Layer 9 of a small transformer language model trained on English Wikipedia (16 layers, counted from 0, width 128).
Take only the direct path to the model's output, skipping the later layers: a vector added to the residual stream pushes a token's score in proportion to its dot product with that token's output vector.

Output vectors of the tokens that the questions are about. A number n stands for (n - 128) times 0.012.
" Olympics": 117, 112, 105, 179, 101, 157, 121, 149, 108, 126, 152, 123, 150, 123, 160, 85, 63, 88, 128, 149, 134, 93, 144, 90, 144, 103, 156, 119, 121, 97, 100, 138, 150, 115, 118, 132, 192, 90, 108, 92, 170, 139, 108, 69, 74, 120, 107, 137, 172, 119, 145, 132, 109, 75, 149, 143, 131, 102, 150, 133, 106, 100, 100, 172, 137, 88, 156, 130, 108, 167, 128, 127, 127, 105, 131, 122, 170, 83, 126, 125, 158, 176, 106, 129, 141, 79, 105, 125, 192, 186, 102, 200, 184, 115, 63, 160, 121, 81, 178, 108, 93, 108, 120, 121, 156, 94, 149, 44, 143, 105, 75, 100, 103, 173, 80, 136, 115, 84, 54, 134, 99, 114, 123, 108, 96, 133, 128, 137
"e": 94, 135, 180, 160, 169, 104, 124, 166, 85, 135, 92, 195, 140, 71, 139, 156, 153, 129, 119, 110, 136, 95, 85, 177, 80, 148, 111, 81, 135, 124, 119, 85, 136, 101, 139, 141, 115, 150, 142, 131, 138, 115, 100, 141, 138, 153, 92, 150, 100, 116, 112, 202, 152, 159, 122, 125, 131, 136, 167, 222, 129, 114, 86, 142, 190, 120, 167, 57, 132, 94, 151, 115, 163, 126, 106, 114, 149, 77, 164, 114, 127, 124, 83, 83, 159, 169, 123, 161, 95, 136, 133, 119, 101, 141, 141, 93, 169, 162, 136, 140, 142, 143, 132, 159, 158, 114, 120, 125, 95, 169, 79, 153, 146, 106, 115, 177, 164, 112, 155, 206, 143, 120, 104, 148, 60, 110, 109, 110
"án": 146, 137, 121, 152, 114, 145, 118, 165, 79, 94, 122, 119, 148, 105, 138, 136, 157, 96, 89, 126, 48, 130, 166, 121, 194, 145, 118, 146, 123, 132, 101, 109, 147, 156, 134, 122, 190, 138, 148, 157, 129, 136, 102, 156, 104, 136, 127, 125, 112, 176, 167, 192, 124, 98, 147, 184, 92, 132, 113, 139, 130, 125, 129, 135, 110, 70, 207, 188, 116, 144, 127, 108, 139, 152, 157, 120, 130, 77, 61, 178, 168, 153, 160, 149, 131, 132, 164, 113, 197, 168, 78, 137, 133, 114, 82, 170, 77, 136, 82, 136, 146, 89, 125, 54, 188, 124, 163, 69, 137, 174, 152, 98, 50, 153, 67, 126, 101, 110, 145, 45, 134, 153, 110, 103, 115, 143, 75, 110
"nan": 124, 112, 105, 161, 175, 171, 151, 180, 162, 116, 110, 94, 152, 80, 169, 119, 122, 135, 96, 122, 79, 84, 118, 124, 143, 86, 157, 128, 163, 154, 146, 98, 149, 132, 136, 109, 174, 106, 100, 99, 129, 137, 70, 140, 108, 152, 122, 135, 128, 178, 149, 115, 94, 106, 107, 176, 76, 125, 114, 117, 103, 67, 165, 122, 100, 146, 123, 141, 121, 180, 150, 123, 132, 175, 114, 121, 83, 99, 119, 124, 168, 162, 113, 115, 153, 156, 101, 128, 166, 164, 123, 115, 137, 156, 109, 126, 139, 132, 57, 146, 132, 106, 125, 117, 146, 118, 138, 33, 123, 100, 93, 120, 113, 119, 134, 84, 173, 109, 120, 55, 125, 94, 110, 64, 43, 124, 131, 162
"ome": 134, 89, 156, 133, 112, 90, 144, 165, 124, 112, 133, 117, 151, 152, 104, 116, 144, 84, 105, 109, 108, 128, 143, 153, 156, 102, 161, 137, 59, 129, 80, 89, 116, 167, 111, 130, 117, 119, 114, 138, 188, 142, 166, 186, 167, 113, 56, 164, 185, 107, 68, 151, 78, 91, 179, 54, 98, 109, 91, 82, 152, 142, 131, 115, 155, 139, 90, 241, 95, 137, 108, 131, 135, 142, 146, 124, 105, 11, 163, 161, 153, 135, 122, 178, 180, 93, 124, 121, 143, 159, 122, 128, 135, 103, 165, 109, 89, 143, 165, 139, 105, 142, 127, 56, 140, 125, 130, 68, 98, 191, 127, 98, 141, 139, 115, 109, 100, 91, 131, 157, 136, 120, 161, 120, 123, 119, 99, 149
" officers": 112, 153, 160, 186, 66, 137, 157, 167, 160, 127, 92, 136, 109, 154, 145, 107, 158, 166, 143, 128, 140, 128, 147, 110, 187, 83, 148, 136, 88, 124, 117, 163, 181, 97, 76, 118, 114, 115, 134, 115, 137, 151, 92, 146, 95, 138, 150, 115, 123, 112, 121, 90, 144, 145, 196, 133, 120, 164, 127, 160, 138, 120, 95, 93, 144, 124, 132, 131, 105, 173, 120, 115, 166, 191, 124, 127, 156, 53, 88, 164, 132, 139, 156, 118, 89, 124, 89, 92, 130, 172, 86, 76, 168, 154, 94, 120, 118, 117, 122, 106, 100, 144, 126, 113, 144, 87, 152, 127, 87, 137, 121, 114, 121, 165, 120, 128, 171, 139, 99, 104, 121, 185, 100, 141, 119, 146, 136, 174
"rock": 120, 176, 170, 138, 94, 169, 135, 89, 104, 77, 96, 64, 165, 92, 155, 105, 153, 64, 121, 76, 116, 120, 166, 139, 135, 80, 166, 135, 116, 120, 122, 157, 115, 151, 105, 91, 88, 148, 98, 83, 192, 121, 70, 77, 107, 162, 85, 105, 135, 113, 164, 90, 67, 84, 131, 205, 84, 151, 125, 147, 122, 139, 132, 162, 87, 124, 154, 137, 88, 141, 111, 120, 159, 164, 138, 116, 104, 59, 107, 68, 142, 175, 62, 151, 93, 136, 94, 115, 166, 192, 133, 162, 141, 158, 75, 173, 100, 152, 29, 150, 96, 85, 121, 79, 105, 149, 151, 126, 113, 137, 78, 115, 128, 117, 119, 112, 134, 120, 103, 96, 135, 149, 115, 96, 129, 120, 128, 177
"point": 181, 123, 122, 59, 110, 121, 120, 156, 174, 101, 107, 150, 125, 100, 100, 88, 173, 42, 196, 177, 91, 117, 146, 127, 148, 106, 141, 198, 66, 109, 144, 78, 132, 122, 79, 110, 142, 144, 102, 141, 116, 133, 93, 109, 117, 140, 130, 95, 131, 125, 115, 146, 95, 117, 171, 131, 95, 73, 149, 183, 122, 169, 122, 77, 148, 137, 105, 185, 150, 132, 70, 96, 115, 176, 169, 109, 116, 65, 116, 132, 121, 199, 117, 144, 126, 113, 136, 172, 203, 178, 152, 70, 139, 141, 100, 162, 92, 164, 111, 90, 121, 123, 121, 106, 170, 88, 131, 105, 100, 139, 91, 125, 151, 102, 155, 177, 134, 129, 134, 98, 107, 92, 139, 115, 195, 139, 76, 132
"Critical": 75, 104, 153, 143, 160, 131, 157, 142, 92, 78, 136, 106, 127, 139, 149, 77, 84, 116, 104, 88, 82, 70, 155, 153, 142, 78, 152, 201, 115, 120, 117, 111, 180, 159, 139, 109, 164, 162, 115, 127, 107, 142, 113, 101, 154, 132, 136, 70, 137, 134, 158, 104, 111, 145, 103, 137, 75, 70, 106, 121, 153, 135, 58, 105, 80, 120, 166, 128, 136, 158, 81, 130, 153, 126, 104, 121, 101, 59, 74, 125, 137, 140, 157, 133, 144, 132, 98, 135, 159, 124, 134, 137, 128, 117, 69, 146, 108, 141, 115, 122, 69, 154, 96, 116, 141, 96, 133, 116, 63, 161, 151, 114, 149, 157, 98, 85, 152, 137, 80, 128, 88, 108, 99, 52, 91, 156, 67, 136
" budget": 92, 132, 136, 157, 130, 122, 151, 111, 157, 105, 110, 119, 147, 121, 151, 76, 114, 58, 110, 137, 97, 97, 134, 111, 196, 75, 132, 163, 84, 149, 169, 111, 135, 160, 87, 106, 121, 107, 131, 100, 117, 139, 106, 92, 114, 121, 149, 95, 151, 96, 129, 105, 132, 127, 140, 160, 130, 132, 165, 120, 130, 113, 80, 108, 93, 120, 189, 158, 111, 146, 95, 97, 173, 103, 146, 125, 148, 38, 126, 144, 105, 107, 109, 175, 134, 115, 119, 117, 161, 131, 149, 125, 189, 107, 76, 130, 136, 137, 120, 115, 122, 130, 123, 161, 124, 100, 147, 122, 110, 122, 142, 103, 76, 176, 122, 140, 165, 136, 126, 137, 109, 152, 96, 107, 108, 139, 86, 141
"ll": 112, 88, 73, 163, 156, 209, 130, 150, 135, 95, 89, 125, 104, 143, 150, 117, 188, 131, 152, 94, 118, 136, 70, 163, 133, 96, 117, 158, 156, 124, 126, 184, 143, 74, 76, 106, 138, 164, 110, 105, 88, 132, 144, 75, 133, 142, 108, 117, 178, 114, 107, 151, 156, 51, 170, 179, 76, 100, 181, 171, 125, 128, 107, 145, 151, 140, 178, 144, 100, 115, 134, 109, 172, 137, 82, 127, 91, 98, 85, 141, 132, 133, 183, 183, 134, 133, 108, 102, 138, 182, 187, 131, 133, 153, 114, 106, 133, 99, 78, 167, 118, 99, 126, 134, 150, 168, 113, 84, 96, 120, 101, 123, 163, 188, 159, 91, 121, 89, 135, 126, 131, 110, 160, 122, 85, 125, 68, 104
" if": 131, 119, 133, 164, 96, 192, 93, 116, 107, 134, 123, 117, 129, 140, 150, 96, 121, 110, 176, 169, 67, 135, 112, 119, 132, 115, 156, 158, 80, 104, 134, 94, 99, 83, 142, 98, 136, 128, 180, 175, 144, 143, 121, 135, 142, 148, 130, 65, 75, 146, 165, 129, 139, 98, 149, 97, 132, 145, 142, 136, 132, 91, 61, 83, 125, 132, 124, 174, 81, 145, 153, 98, 105, 129, 179, 130, 105, 86, 97, 156, 117, 105, 109, 127, 70, 107, 112, 108, 103, 200, 137, 103, 158, 135, 105, 137, 152, 172, 126, 147, 93, 139, 128, 131, 88, 102, 118, 131, 104, 118, 121, 143, 94, 124, 112, 106, 167, 138, 132, 121, 138, 165, 91, 113, 151, 149, 110, 139
"way": 171, 60, 163, 132, 150, 79, 105, 165, 149, 75, 189, 134, 159, 106, 94, 166, 122, 88, 142, 76, 95, 84, 179, 149, 188, 87, 96, 131, 133, 161, 129, 113, 130, 76, 90, 107, 97, 129, 123, 101, 131, 151, 87, 92, 101, 124, 105, 73, 139, 102, 111, 138, 185, 63, 161, 134, 75, 118, 168, 153, 126, 113, 147, 129, 167, 155, 126, 133, 86, 165, 144, 132, 154, 127, 96, 117, 117, 47, 146, 110, 123, 185, 128, 209, 73, 96, 100, 147, 121, 212, 144, 92, 133, 145, 124, 130, 121, 165, 152, 115, 98, 95, 129, 138, 163, 32, 141, 114, 154, 126, 112, 156, 133, 114, 161, 138, 77, 133, 158, 101, 142, 104, 147, 107, 147, 117, 122, 133

Each question shows what one neuron of this layer's MLP adds at an activation of 1. A number n stands for (n - 128) times 0.0037.

n102: 169, 115, 116, 117, 150, 155, 117, 154, 129, 132, 108, 116, 147, 118, 122, 157, 125, 119, 139, 126, 128, 131, 114, 117, 146, 113, 125, 140, 155, 148, 145, 142, 150, 128, 124, 120, 117, 107, 109, 130, 145, 109, 84, 115, 124, 186, 137, 97, 156, 139, 124, 138, 122, 111, 124, 143, 124, 109, 124, 135, 120, 124, 159, 112, 97, 129, 96, 120, 92, 128, 169, 123, 135, 139, 120, 103, 122, 124, 143, 110, 127, 120, 145, 125, 140, 142, 143, 129, 126, 142, 122, 107, 132, 115, 144, 142, 127, 152, 111, 124, 124, 130, 135, 119, 155, 95, 143, 119, 110, 121, 99, 111, 127, 107, 102, 143, 154, 109, 150, 131, 134, 98, 114, 134, 131, 123, 141, 156
Which two tokens does it push up most, strongest first? "nan", "way"

n284: 169, 124, 113, 161, 126, 140, 105, 93, 167, 127, 86, 141, 146, 126, 112, 172, 115, 131, 129, 114, 127, 138, 137, 134, 121, 127, 115, 154, 125, 131, 113, 127, 128, 119, 134, 143, 122, 119, 162, 124, 148, 117, 143, 124, 148, 142, 149, 123, 137, 151, 101, 119, 118, 107, 102, 145, 149, 131, 106, 107, 177, 130, 129, 158, 138, 149, 133, 158, 126, 126, 131, 133, 138, 143, 124, 137, 120, 99, 127, 129, 125, 118, 123, 140, 95, 121, 154, 149, 121, 126, 133, 99, 118, 152, 131, 147, 107, 145, 148, 166, 127, 125, 149, 116, 109, 117, 140, 169, 148, 129, 120, 140, 119, 143, 125, 122, 95, 133, 125, 110, 138, 114, 118, 124, 138, 112, 131, 145
Which of these tokens does it push up most? "way"

n214: 129, 127, 129, 118, 138, 106, 119, 139, 110, 123, 109, 158, 121, 145, 146, 131, 143, 150, 120, 136, 166, 109, 128, 119, 153, 111, 147, 136, 78, 150, 119, 135, 146, 156, 100, 128, 136, 116, 139, 128, 146, 88, 145, 157, 108, 125, 133, 101, 135, 153, 125, 111, 128, 136, 146, 137, 142, 130, 115, 117, 132, 112, 116, 140, 106, 154, 122, 121, 134, 127, 100, 125, 152, 145, 94, 122, 149, 108, 138, 128, 135, 80, 145, 118, 113, 144, 137, 105, 150, 134, 105, 146, 123, 118, 90, 126, 100, 148, 124, 105, 151, 148, 202, 140, 160, 117, 135, 117, 144, 106, 121, 116, 144, 116, 151, 117, 118, 122, 135, 113, 89, 135, 131, 117, 118, 143, 117, 127
Which of these tokens does it push down most? " if"

n294: 110, 132, 132, 126, 110, 120, 133, 103, 139, 108, 127, 163, 134, 130, 138, 126, 114, 117, 134, 130, 127, 121, 113, 158, 155, 126, 127, 126, 130, 114, 117, 144, 142, 118, 143, 167, 138, 119, 113, 149, 131, 129, 120, 153, 137, 108, 98, 107, 146, 93, 127, 130, 162, 135, 136, 136, 91, 116, 137, 141, 140, 138, 117, 119, 105, 109, 141, 126, 124, 140, 151, 107, 120, 135, 134, 131, 133, 152, 123, 128, 96, 113, 112, 150, 178, 118, 114, 103, 147, 113, 120, 141, 93, 127, 123, 161, 136, 130, 180, 140, 121, 121, 157, 137, 145, 130, 114, 140, 120, 124, 145, 123, 124, 120, 115, 138, 125, 173, 121, 129, 129, 102, 101, 115, 134, 116, 127, 88
Which of these tokens does it push up most? "Critical"

n15: 151, 115, 123, 133, 108, 151, 115, 120, 127, 111, 88, 126, 154, 114, 135, 105, 169, 129, 156, 102, 110, 123, 137, 140, 129, 157, 157, 122, 128, 122, 144, 113, 105, 104, 124, 92, 114, 142, 147, 112, 135, 97, 132, 95, 85, 108, 81, 108, 109, 129, 127, 120, 138, 120, 138, 147, 140, 141, 121, 145, 120, 140, 124, 115, 104, 142, 147, 128, 111, 138, 159, 123, 128, 153, 161, 134, 136, 152, 140, 112, 123, 107, 146, 143, 113, 124, 132, 99, 132, 149, 101, 103, 109, 146, 151, 112, 146, 138, 127, 122, 134, 169, 127, 142, 141, 101, 123, 121, 144, 130, 122, 143, 153, 130, 99, 149, 151, 148, 129, 153, 159, 150, 126, 126, 140, 116, 125, 124
Which of these tokens does it push down most? "Critical"

n110: 105, 125, 123, 117, 134, 125, 122, 145, 118, 116, 124, 145, 134, 123, 114, 143, 143, 123, 111, 100, 145, 127, 131, 157, 119, 130, 130, 111, 175, 153, 102, 107, 109, 122, 144, 168, 134, 116, 128, 130, 106, 103, 121, 146, 140, 113, 114, 165, 144, 123, 107, 155, 141, 141, 110, 132, 125, 120, 142, 93, 132, 125, 131, 130, 151, 152, 129, 140, 185, 121, 132, 127, 125, 132, 155, 135, 117, 132, 136, 128, 138, 103, 110, 123, 106, 127, 170, 134, 133, 130, 135, 124, 119, 107, 137, 121, 131, 98, 160, 150, 161, 138, 147, 152, 143, 142, 139, 158, 131, 122, 147, 119, 140, 146, 125, 127, 125, 120, 102, 109, 106, 152, 130, 107, 141, 134, 108, 114
Which of these tokens does it push up most? "e"

n14: 108, 149, 93, 114, 103, 115, 106, 92, 135, 134, 108, 142, 112, 121, 115, 127, 122, 121, 175, 125, 129, 108, 139, 118, 121, 157, 134, 126, 129, 123, 102, 138, 126, 133, 132, 132, 131, 123, 139, 136, 116, 139, 136, 127, 128, 144, 112, 125, 91, 110, 146, 125, 148, 125, 149, 140, 105, 154, 132, 155, 123, 130, 119, 107, 122, 131, 141, 126, 138, 96, 132, 114, 139, 132, 137, 114, 146, 150, 157, 130, 102, 140, 125, 91, 142, 94, 157, 134, 132, 110, 138, 114, 135, 133, 159, 151, 89, 138, 106, 143, 97, 94, 67, 130, 138, 135, 125, 134, 112, 119, 117, 157, 101, 149, 106, 129, 115, 165, 107, 144, 126, 121, 112, 157, 142, 108, 135, 98
Which of these tokens does it push up most? "point"

n121: 155, 106, 124, 143, 121, 130, 93, 139, 121, 127, 133, 129, 126, 145, 106, 150, 148, 136, 115, 118, 117, 142, 144, 98, 136, 88, 130, 118, 129, 129, 139, 142, 133, 101, 165, 140, 95, 143, 109, 172, 119, 150, 138, 139, 145, 136, 98, 133, 159, 120, 105, 122, 98, 160, 120, 134, 106, 130, 145, 110, 139, 133, 124, 116, 145, 140, 121, 125, 135, 93, 113, 140, 121, 133, 110, 76, 150, 148, 135, 167, 137, 98, 151, 112, 115, 105, 109, 133, 120, 153, 143, 167, 146, 134, 167, 135, 157, 113, 117, 117, 144, 140, 120, 129, 131, 134, 116, 136, 116, 141, 121, 143, 161, 147, 109, 105, 125, 129, 124, 123, 123, 159, 128, 140, 123, 121, 119, 135
Which three tokens does it push up most, strongest first? "ome", "ll", " officers"

n281: 123, 111, 132, 119, 147, 148, 128, 108, 120, 130, 153, 164, 153, 148, 109, 153, 143, 134, 147, 138, 91, 128, 155, 158, 149, 143, 126, 134, 120, 98, 125, 138, 123, 89, 136, 122, 133, 140, 92, 139, 114, 114, 143, 127, 155, 150, 149, 140, 148, 154, 132, 138, 160, 141, 136, 117, 133, 142, 151, 142, 180, 132, 122, 133, 142, 137, 120, 109, 118, 134, 140, 143, 134, 141, 139, 120, 114, 117, 136, 145, 128, 135, 131, 141, 130, 119, 88, 130, 141, 114, 137, 100, 151, 136, 166, 139, 104, 111, 147, 144, 145, 124, 156, 126, 138, 135, 116, 113, 132, 122, 139, 137, 127, 118, 122, 129, 125, 151, 111, 106, 125, 132, 139, 148, 137, 102, 98, 107
Which two tokens does it push up most, strongest first? "way", "ll"

n278: 123, 153, 124, 155, 144, 142, 99, 118, 124, 137, 117, 122, 148, 114, 123, 98, 98, 89, 110, 144, 142, 105, 119, 139, 126, 151, 134, 141, 140, 118, 140, 158, 125, 134, 126, 148, 144, 130, 138, 152, 147, 165, 104, 130, 94, 125, 132, 134, 123, 125, 126, 145, 139, 101, 144, 168, 140, 132, 122, 131, 170, 152, 128, 88, 117, 100, 133, 135, 119, 146, 152, 127, 156, 128, 119, 124, 141, 125, 116, 128, 138, 128, 124, 146, 126, 133, 131, 135, 121, 132, 88, 111, 125, 138, 135, 115, 122, 149, 153, 87, 146, 132, 124, 114, 149, 125, 149, 144, 144, 146, 137, 132, 102, 146, 165, 137, 153, 133, 148, 115, 131, 117, 125, 137, 106, 102, 147, 133
Which of these tokens does it push up most? "án"

n223: 136, 170, 136, 150, 138, 150, 114, 121, 124, 84, 132, 114, 119, 93, 134, 127, 162, 126, 148, 122, 116, 114, 119, 131, 116, 134, 81, 117, 122, 134, 125, 121, 101, 99, 103, 92, 143, 140, 132, 112, 117, 101, 118, 119, 130, 117, 142, 94, 147, 128, 146, 130, 101, 180, 118, 123, 108, 89, 140, 144, 125, 143, 91, 131, 143, 136, 143, 159, 127, 147, 127, 118, 149, 125, 95, 128, 146, 124, 130, 135, 112, 130, 161, 121, 139, 118, 116, 115, 143, 99, 124, 139, 119, 132, 125, 136, 171, 160, 139, 125, 141, 148, 166, 129, 134, 113, 140, 139, 141, 125, 108, 127, 130, 124, 139, 123, 102, 150, 128, 132, 132, 123, 126, 164, 102, 137, 144, 155
Which of these tokens does it push up most? "e"

n236: 132, 145, 152, 145, 177, 126, 121, 121, 109, 120, 113, 139, 143, 143, 118, 149, 122, 143, 91, 112, 112, 96, 110, 110, 168, 127, 124, 133, 143, 113, 129, 132, 137, 89, 126, 103, 135, 111, 136, 124, 128, 104, 114, 148, 120, 136, 157, 130, 126, 127, 147, 127, 119, 119, 108, 114, 140, 121, 110, 133, 111, 146, 134, 98, 134, 155, 119, 119, 117, 130, 117, 148, 103, 126, 130, 119, 100, 149, 136, 128, 136, 129, 108, 116, 94, 144, 153, 140, 133, 152, 158, 124, 144, 129, 149, 123, 117, 146, 119, 141, 160, 155, 138, 129, 116, 144, 115, 127, 160, 101, 106, 157, 138, 109, 102, 127, 106, 117, 118, 115, 162, 115, 121, 122, 127, 112, 132, 157
Which of these tokens does it push up most? "nan"

n197: 116, 138, 119, 134, 125, 149, 118, 126, 97, 100, 99, 114, 117, 141, 108, 112, 133, 142, 140, 120, 117, 153, 91, 130, 143, 103, 150, 134, 127, 126, 155, 159, 135, 132, 139, 103, 134, 110, 118, 130, 90, 130, 97, 124, 143, 136, 130, 128, 135, 111, 119, 131, 93, 130, 133, 117, 125, 162, 124, 130, 128, 151, 121, 129, 119, 115, 103, 123, 80, 102, 143, 133, 145, 113, 162, 121, 97, 141, 137, 130, 121, 128, 135, 115, 137, 100, 119, 135, 139, 129, 151, 124, 131, 108, 151, 120, 142, 130, 124, 110, 142, 138, 153, 162, 120, 123, 120, 121, 113, 129, 143, 106, 109, 134, 145, 128, 121, 128, 140, 104, 145, 114, 140, 123, 146, 126, 142, 140
Which two tokens does it push up most, strongest first? "ll", " if"

n127: 129, 136, 126, 162, 109, 138, 125, 120, 110, 123, 109, 100, 152, 114, 137, 133, 110, 140, 143, 117, 127, 142, 153, 148, 112, 104, 96, 140, 144, 115, 152, 140, 160, 163, 133, 135, 115, 115, 138, 125, 152, 137, 104, 129, 154, 157, 149, 151, 127, 119, 122, 133, 98, 122, 148, 144, 118, 146, 131, 126, 137, 151, 130, 149, 118, 106, 137, 151, 134, 148, 104, 122, 149, 105, 105, 112, 130, 75, 134, 112, 106, 107, 115, 117, 106, 98, 153, 146, 106, 138, 128, 114, 110, 129, 125, 130, 141, 145, 138, 102, 126, 133, 103, 123, 122, 123, 143, 129, 146, 145, 132, 129, 95, 144, 135, 111, 119, 126, 112, 147, 106, 124, 151, 125, 127, 137, 133, 111
Which two tokens does it push up most, strongest first? "rock", " budget"

n118: 123, 154, 142, 133, 136, 139, 138, 125, 127, 115, 146, 103, 140, 122, 141, 109, 143, 126, 134, 128, 115, 149, 115, 103, 139, 130, 115, 133, 133, 139, 135, 153, 119, 105, 135, 140, 131, 107, 115, 141, 98, 146, 119, 134, 99, 122, 96, 105, 107, 142, 138, 148, 151, 157, 120, 122, 93, 123, 122, 119, 137, 160, 117, 101, 111, 123, 140, 151, 100, 147, 128, 136, 156, 133, 109, 125, 120, 125, 108, 115, 120, 132, 136, 132, 153, 143, 115, 117, 111, 134, 122, 111, 152, 153, 138, 159, 140, 132, 101, 138, 121, 153, 98, 113, 130, 124, 97, 126, 101, 151, 109, 96, 124, 140, 117, 129, 127, 116, 158, 134, 116, 119, 130, 120, 115, 97, 131, 153
Which of these tokens does it push down most? " Olympics"

n303: 116, 103, 147, 152, 131, 127, 157, 135, 109, 152, 147, 111, 144, 145, 102, 113, 127, 126, 150, 100, 141, 93, 141, 158, 112, 127, 133, 132, 137, 136, 96, 114, 132, 115, 111, 98, 144, 119, 157, 121, 120, 135, 130, 142, 147, 137, 114, 135, 124, 151, 147, 145, 110, 128, 101, 122, 77, 125, 94, 123, 115, 105, 109, 114, 136, 90, 135, 142, 121, 92, 130, 115, 119, 140, 130, 130, 125, 152, 147, 147, 133, 139, 124, 94, 156, 125, 127, 132, 160, 120, 126, 125, 133, 132, 109, 159, 115, 101, 126, 129, 118, 121, 108, 85, 121, 118, 115, 116, 111, 144, 101, 143, 110, 115, 112, 114, 120, 149, 130, 131, 125, 128, 116, 113, 105, 128, 126, 123
Which two tokens does it push up most, strongest first? "Critical", "án"

n80: 122, 139, 96, 131, 132, 95, 110, 143, 125, 127, 155, 151, 126, 135, 114, 124, 143, 143, 116, 119, 119, 145, 124, 108, 111, 137, 102, 129, 141, 133, 121, 136, 110, 173, 134, 111, 150, 117, 151, 130, 118, 119, 96, 127, 140, 143, 142, 143, 120, 138, 128, 143, 113, 137, 129, 147, 144, 135, 116, 125, 136, 122, 152, 143, 127, 134, 124, 120, 155, 133, 127, 126, 122, 114, 117, 160, 130, 114, 150, 152, 123, 148, 137, 128, 126, 125, 140, 127, 163, 143, 121, 145, 137, 130, 129, 128, 138, 125, 137, 101, 130, 135, 197, 147, 133, 130, 124, 159, 133, 116, 135, 148, 145, 138, 137, 166, 133, 130, 146, 171, 124, 103, 131, 124, 139, 137, 152, 119
Which of these tokens does it push down most? "rock"

n231: 132, 129, 120, 108, 141, 125, 149, 153, 136, 151, 120, 163, 127, 137, 127, 114, 121, 107, 130, 141, 137, 106, 127, 137, 126, 168, 145, 136, 132, 140, 102, 143, 144, 164, 123, 166, 91, 122, 141, 127, 148, 138, 119, 143, 143, 113, 114, 135, 122, 155, 134, 134, 124, 126, 158, 134, 104, 151, 138, 96, 140, 140, 153, 103, 148, 122, 139, 179, 133, 128, 125, 125, 129, 169, 116, 147, 129, 130, 119, 139, 120, 142, 122, 103, 147, 148, 125, 110, 135, 142, 124, 131, 108, 126, 127, 144, 144, 114, 158, 134, 121, 145, 143, 138, 153, 100, 133, 137, 129, 108, 131, 132, 143, 96, 107, 123, 151, 89, 139, 159, 130, 138, 136, 119, 167, 135, 124, 132
Which three tokens does it push up most, strongest first? "ome", "point", " officers"

n104: 101, 126, 124, 126, 117, 150, 109, 101, 139, 111, 117, 104, 141, 127, 100, 117, 113, 130, 133, 138, 151, 119, 126, 145, 127, 127, 98, 107, 107, 128, 132, 126, 140, 125, 130, 111, 163, 161, 132, 141, 152, 131, 111, 144, 90, 126, 132, 131, 116, 138, 98, 145, 106, 96, 150, 165, 139, 122, 125, 124, 161, 135, 125, 113, 152, 125, 165, 100, 127, 134, 156, 141, 145, 124, 158, 145, 106, 110, 133, 136, 106, 122, 124, 116, 96, 142, 125, 148, 134, 99, 112, 138, 106, 121, 120, 148, 128, 98, 149, 113, 124, 161, 103, 139, 156, 96, 170, 110, 134, 124, 148, 125, 125, 99, 107, 126, 126, 121, 161, 137, 104, 136, 92, 132, 147, 145, 122, 162
Which of these tokens does it push down most? "ll"

n84: 106, 126, 135, 148, 104, 130, 142, 116, 139, 124, 127, 116, 122, 135, 159, 120, 109, 157, 137, 145, 141, 150, 124, 130, 134, 124, 154, 132, 125, 101, 120, 131, 105, 129, 128, 137, 133, 123, 143, 102, 141, 119, 121, 133, 155, 135, 157, 140, 129, 119, 151, 109, 118, 122, 137, 125, 152, 134, 155, 123, 91, 78, 164, 101, 183, 125, 119, 100, 116, 127, 156, 145, 119, 139, 134, 130, 117, 158, 140, 104, 131, 105, 124, 151, 97, 135, 148, 130, 121, 145, 130, 125, 165, 149, 103, 129, 110, 132, 134, 143, 147, 145, 167, 138, 158, 120, 133, 118, 113, 115, 132, 127, 145, 119, 119, 114, 135, 130, 124, 122, 135, 134, 112, 104, 144, 112, 123, 133
Which of these tokens does it push up most? " if"

n145: 127, 112, 131, 127, 129, 85, 147, 123, 113, 129, 141, 130, 156, 154, 141, 115, 134, 124, 119, 136, 105, 133, 128, 117, 121, 134, 125, 165, 156, 101, 123, 114, 127, 140, 130, 87, 133, 132, 118, 110, 133, 114, 139, 121, 125, 135, 126, 119, 142, 132, 133, 116, 125, 127, 139, 162, 108, 94, 120, 139, 128, 124, 136, 123, 123, 113, 114, 127, 137, 155, 142, 146, 143, 131, 138, 79, 126, 134, 126, 122, 121, 127, 126, 135, 111, 122, 111, 149, 107, 129, 122, 130, 126, 105, 112, 140, 141, 112, 125, 128, 109, 155, 42, 131, 89, 140, 122, 126, 99, 143, 131, 140, 119, 111, 139, 131, 150, 141, 133, 129, 140, 124, 114, 104, 131, 142, 170, 113
Which two tokens does it push up most, strongest first? "Critical", "rock"

n247: 129, 132, 120, 153, 103, 149, 97, 117, 115, 158, 158, 160, 136, 109, 122, 127, 144, 134, 136, 113, 100, 108, 145, 91, 133, 166, 135, 115, 130, 116, 161, 134, 120, 146, 139, 79, 114, 114, 132, 141, 164, 122, 117, 130, 140, 155, 174, 129, 111, 151, 98, 157, 143, 120, 141, 117, 122, 144, 152, 136, 126, 147, 134, 148, 133, 132, 90, 164, 137, 125, 116, 120, 154, 137, 148, 126, 110, 126, 141, 144, 130, 113, 135, 135, 160, 146, 133, 117, 138, 152, 141, 128, 102, 134, 109, 132, 113, 157, 148, 145, 130, 139, 84, 115, 136, 119, 126, 139, 116, 123, 110, 129, 133, 145, 109, 127, 101, 181, 117, 135, 145, 159, 131, 144, 157, 114, 130, 119
Which of these tokens does it push up most? " if"

n311: 103, 128, 103, 131, 155, 107, 126, 137, 139, 143, 103, 151, 126, 179, 140, 116, 123, 109, 147, 100, 139, 111, 121, 110, 112, 120, 148, 107, 148, 117, 106, 119, 116, 167, 138, 158, 122, 104, 152, 144, 87, 106, 111, 131, 112, 130, 69, 125, 123, 138, 109, 141, 108, 103, 99, 91, 112, 125, 106, 118, 145, 130, 102, 109, 144, 111, 150, 125, 138, 131, 139, 135, 125, 126, 145, 140, 128, 154, 123, 149, 131, 112, 110, 140, 148, 158, 131, 127, 111, 133, 117, 145, 109, 137, 140, 96, 129, 147, 148, 122, 118, 142, 109, 113, 142, 120, 131, 129, 101, 119, 114, 132, 130, 109, 118, 162, 125, 132, 124, 132, 111, 127, 146, 113, 130, 145, 150, 123
Which three tokens does it push up most, strongest first? "e", "ome", "Critical"